Layer 5 of a small transformer language model trained on English Wikipedia (26 layers, counted from 0, width 96).
A neuron's activation on a vector x is GELU(weights . x), where the dot is the dot product.

Input weights of the MLP neurons that the questions are about. A number n stands for (n - 500) times 0.0017.
n40: 787 605 237 534 686 117 594 232 818 207 550 663 428 514 288 446 589 612 407 456 645 409 693 569 706 596 575 331 757 288 344 528 357 740 543 772 416 615 602 619 431 448 375 650 592 475 525 409 614 250 303 611 572 590 593 674 412 396 266 339 560 510 270 458 588 253 371 457 857 195 622 353 518 417 490 338 421 631 590 633 432 53 470 96 486 490 621 538 654 722 303 439 375 485 456 603
n42: 448 415 576 568 171 424 450 683 653 739 681 590 683 495 634 529 312 453 568 455 660 284 597 629 99 747 345 459 495 425 519 681 654 616 329 540 515 475 227 547 500 259 516 698 397 673 339 268 585 599 698 500 418 705 500 519 313 212 222 191 455 425 668 444 268 575 545 538 333 552 136 441 565 490 291 247 604 481 485 186 124 330 495 495 319 705 578 352 385 316 525 275 209 471 711 292
n85: 658 439 505 397 326 449 606 464 535 500 698 495 402 307 330 480 570 358 621 666 343 631 490 540 430 314 819 801 362 602 221 335 458 531 581 359 805 622 648 742 304 486 516 901 537 690 475 299 379 500 450 412 569 745 400 333 526 590 595 574 648 177 601 237 729 555 354 534 73 338 644 435 402 535 412 966 104 724 531 365 490 596 505 275 233 673 549 457 268 275 357 593 554 604 545 476
n170: 542 256 500 625 108 662 509 306 552 721 496 575 397 466 610 243 834 479 398 531 291 551 301 496 410 423 442 587 581 439 749 657 527 527 690 350 684 442 383 735 482 508 681 592 303 447 304 273 628 487 715 616 453 496 722 586 762 456 546 252 612 482 430 240 631 310 283 317 413 626 596 539 357 373 350 676 478 617 603 463 487 248 675 412 364 496 616 525 394 745 666 369 405 591 348 596
n209: 560 586 560 324 455 712 577 611 464 454 587 753 386 695 788 647 325 457 505 726 483 718 593 613 295 452 445 584 358 418 491 403 285 697 330 405 959 450 717 623 568 221 785 466 556 145 505 245 382 522 307 831 443 401 334 632 524 432 514 687 486 545 443 504 585 550 418 670 482 650 683 536 307 531 426 689 671 762 248 509 261 483 431 487 618 620 491 586 310 548 601 393 610 522 451 603
n221: 241 831 558 370 547 252 519 417 453 471 394 285 454 702 590 651 538 451 850 276 599 523 314 705 518 551 447 594 374 735 304 723 194 539 515 510 491 644 397 331 386 432 410 627 589 405 486 509 553 561 666 379 477 112 465 528 902 505 264 392 592 634 223 522 202 652 486 403 481 419 656 476 513 680 392 263 452 464 563 614 561 791 77 315 251 636 565 468 332 519 743 573 607 688 599 658
n249: 650 577 240 217 425 96 434 547 611 656 546 597 791 793 748 696 632 313 383 322 640 583 469 561 425 708 244 526 547 418 456 395 264 685 752 485 642 716 305 325 363 553 537 601 400 470 474 574 276 606 783 689 619 534 543 564 542 754 248 269 479 924 780 647 717 424 128 362 580 616 143 313 429 354 448 540 652 481 464 547 236 534 661 515 552 420 341 743 250 505 298 443 406 500 686 375
n258: 382 395 94 713 510 510 629 170 770 333 550 629 360 405 554 603 693 481 589 644 397 543 434 540 564 302 370 274 374 351 296 273 556 505 532 420 633 741 461 360 520 641 500 561 335 683 475 273 316 289 564 54 597 495 401 548 412 465 636 583 475 196 453 361 682 178 684 217 64 726 235 411 385 480 444 386 525 783 425 351 748 732 556 708 653 471 432 429 485 505 419 520 650 417 539 792

Each question shows a token from some text and the vector x that enters the MLP there. A number n stands for (n - 500) times 0.0093.

"ens": 598 474 429 671 498 389 546 306 532 565 573 390 705 571 562 479 421 937 585 629 582 298 475 540 515 646 522 534 396 385 645 310 741 431 472 564 484 478 396 521 639 476 469 473 381 224 545 511 531 441 553 543 530 538 510 467 527 395 568 571 480 503 485 409 433 499 451 691 466 500 605 654 732 432 470 634 528 444 511 422 350 497 651 461 711 495 434 565 496 440 632 582 454 434 387 335
The neuron with the highest activation: n42

" she": 664 513 497 790 549 543 540 308 481 542 530 550 563 560 348 616 474 729 587 591 419 368 610 525 774 616 488 623 481 535 630 364 667 434 602 530 491 732 361 492 451 512 495 494 400 314 589 431 347 398 508 472 384 595 551 601 595 458 561 447 561 473 514 328 481 524 422 529 522 571 688 577 563 545 567 481 564 250 493 547 456 564 632 502 702 434 516 498 402 449 699 611 664 606 426 458
Which three neurons fire most, strongest first? n170, n258, n40

" by": 611 571 460 609 570 635 389 532 612 460 425 507 583 555 441 443 341 604 613 564 619 340 558 572 629 492 583 493 450 582 614 356 578 436 548 488 451 598 343 578 459 523 481 446 428 352 528 669 579 479 480 483 608 566 480 486 754 477 644 383 570 406 581 312 430 511 408 635 496 633 781 624 654 527 648 351 570 237 478 400 426 623 533 603 629 425 489 521 473 451 719 465 580 560 343 395
The neuron with the highest activation: n221

"–": 644 536 470 563 590 648 378 473 546 501 551 496 727 451 527 539 440 755 486 571 560 324 630 517 714 507 515 460 563 569 491 196 565 571 438 509 486 661 352 441 491 471 501 554 451 370 529 752 519 518 498 618 451 607 398 537 675 359 683 399 455 404 599 362 339 556 334 682 563 579 697 592 649 563 459 430 466 300 517 526 514 603 582 491 762 544 490 545 546 450 466 580 616 355 418 499
The neuron with the highest activation: n40

" It": 636 522 530 662 555 506 505 326 521 561 495 520 655 614 320 533 464 821 618 462 492 191 523 493 733 652 595 739 468 483 496 369 568 417 636 478 568 518 388 476 389 465 553 408 358 494 515 515 492 479 499 415 401 629 575 583 596 444 664 466 514 485 474 333 394 609 417 441 480 539 790 594 507 557 609 483 508 394 472 518 381 623 549 468 585 564 557 570 540 486 528 532 553 727 372 476
The neuron with the highest activation: n170

"the": 595 549 450 594 580 604 421 382 559 506 592 546 558 649 391 571 451 592 610 546 551 258 470 374 666 602 574 668 378 484 637 292 651 402 534 545 478 518 306 512 464 485 471 532 551 281 484 561 578 475 436 490 378 649 496 531 632 561 689 385 626 543 569 395 498 505 463 707 578 536 758 478 569 443 464 499 532 542 586 620 400 645 568 518 711 537 398 581 587 460 504 288 577 654 496 435
The neuron with the highest activation: n40

" so": 602 597 361 656 440 514 372 490 463 525 405 595 608 504 397 583 464 652 656 581 493 400 538 421 645 462 441 526 448 597 670 481 555 456 608 534 484 615 335 553 430 543 449 404 465 312 543 536 489 489 549 569 426 589 602 587 651 464 725 340 483 484 657 411 450 478 543 781 614 546 695 592 551 594 595 603 547 371 476 559 354 545 656 533 865 467 470 560 387 511 525 414 458 612 401 353
Which two neurons fire most, strongest first? n170, n249

" (": 593 633 474 651 609 598 402 479 705 491 505 466 684 553 497 541 427 671 458 614 648 387 656 498 801 613 523 527 488 608 497 304 600 501 619 613 417 618 393 639 469 451 439 526 433 387 485 560 523 392 521 444 475 508 464 513 699 387 724 370 429 482 538 402 402 496 404 575 608 575 697 655 627 514 529 387 495 336 562 524 412 603 566 537 699 543 486 619 569 453 539 585 562 507 437 377
The neuron with the highest activation: n40

"Fl": 565 438 477 646 431 673 452 428 566 654 495 505 529 521 443 542 449 790 632 445 498 237 505 512 544 493 423 568 390 538 540 297 545 528 557 516 488 345 409 433 559 426 478 495 538 429 566 608 447 447 622 393 501 687 552 595 426 374 660 483 475 522 518 276 468 538 413 553 466 541 718 601 542 527 339 427 520 431 535 631 400 672 662 577 900 528 606 694 418 592 612 470 407 545 542 389
Which three neurons fire most, strongest first? n170, n42, n258

" at": 579 511 422 618 597 645 339 547 638 516 514 533 637 506 427 518 388 677 691 558 487 430 530 526 713 571 427 455 470 520 561 387 581 497 587 646 503 716 371 508 342 498 357 470 417 527 524 678 549 389 508 500 545 616 550 594 622 481 665 373 470 411 567 310 506 581 502 619 438 670 613 575 575 420 704 387 547 225 537 547 476 639 490 525 703 540 462 579 490 337 650 540 574 518 393 389
Which neuron fires most, and how strongly? n258, at about 0.69

" some": 642 514 505 723 536 666 483 343 518 664 437 388 489 555 502 424 473 625 617 614 545 319 530 411 697 545 470 585 484 563 568 433 509 427 653 429 513 489 366 546 465 481 473 442 434 431 546 520 648 530 477 555 517 539 565 627 653 458 779 453 486 486 548 297 492 489 514 609 551 581 687 635 668 489 527 521 534 459 516 476 303 642 715 608 746 448 453 531 444 491 612 423 455 589 287 401
The neuron with the highest activation: n170

"at": 567 558 486 617 516 604 398 317 593 576 524 515 565 606 513 591 446 800 735 595 579 318 457 611 669 613 612 506 428 515 659 286 605 579 385 437 408 603 419 530 520 461 557 424 493 501 517 658 443 437 529 480 420 569 372 572 501 513 742 475 369 534 634 398 562 562 535 565 615 541 601 696 620 522 402 562 480 452 482 499 353 697 633 465 734 578 499 526 540 503 610 519 497 670 475 415
The neuron with the highest activation: n209

"While": 578 529 482 706 617 564 532 324 504 531 562 518 608 635 421 468 464 690 578 488 525 410 476 541 545 540 531 570 379 561 581 455 521 427 663 443 552 650 305 471 459 509 394 402 507 266 495 454 461 557 456 440 434 575 591 567 515 447 722 429 388 507 483 285 576 366 461 603 488 718 688 567 549 575 626 593 594 321 484 574 419 552 560 642 831 471 425 495 454 414 650 490 513 542 452 409
Which two neurons fire most, strongest first? n258, n170

" St": 550 485 486 648 468 665 442 388 496 514 520 632 605 488 464 557 467 675 640 473 572 259 615 355 595 615 359 549 524 505 591 308 617 452 631 583 491 488 430 506 565 454 571 419 511 430 496 565 584 423 611 381 538 706 548 536 532 447 744 431 442 291 507 359 460 630 427 701 480 476 704 602 610 547 461 513 495 517 417 544 467 682 577 492 654 586 607 713 343 479 487 509 596 568 502 449
Which three neurons fire most, strongest first? n258, n85, n170

"ys": 563 381 444 642 553 559 446 360 480 654 585 443 632 605 554 505 451 739 518 590 626 221 491 408 575 507 521 347 505 413 544 295 648 347 467 636 548 657 339 518 503 475 369 440 531 364 559 665 542 460 442 596 409 591 442 399 377 508 529 478 399 558 591 320 478 506 320 670 515 484 522 508 466 553 426 484 557 294 543 493 381 569 638 475 931 439 445 634 492 472 671 564 514 575 489 408
Which neuron fires most, and how strongly? n249, at about 1.5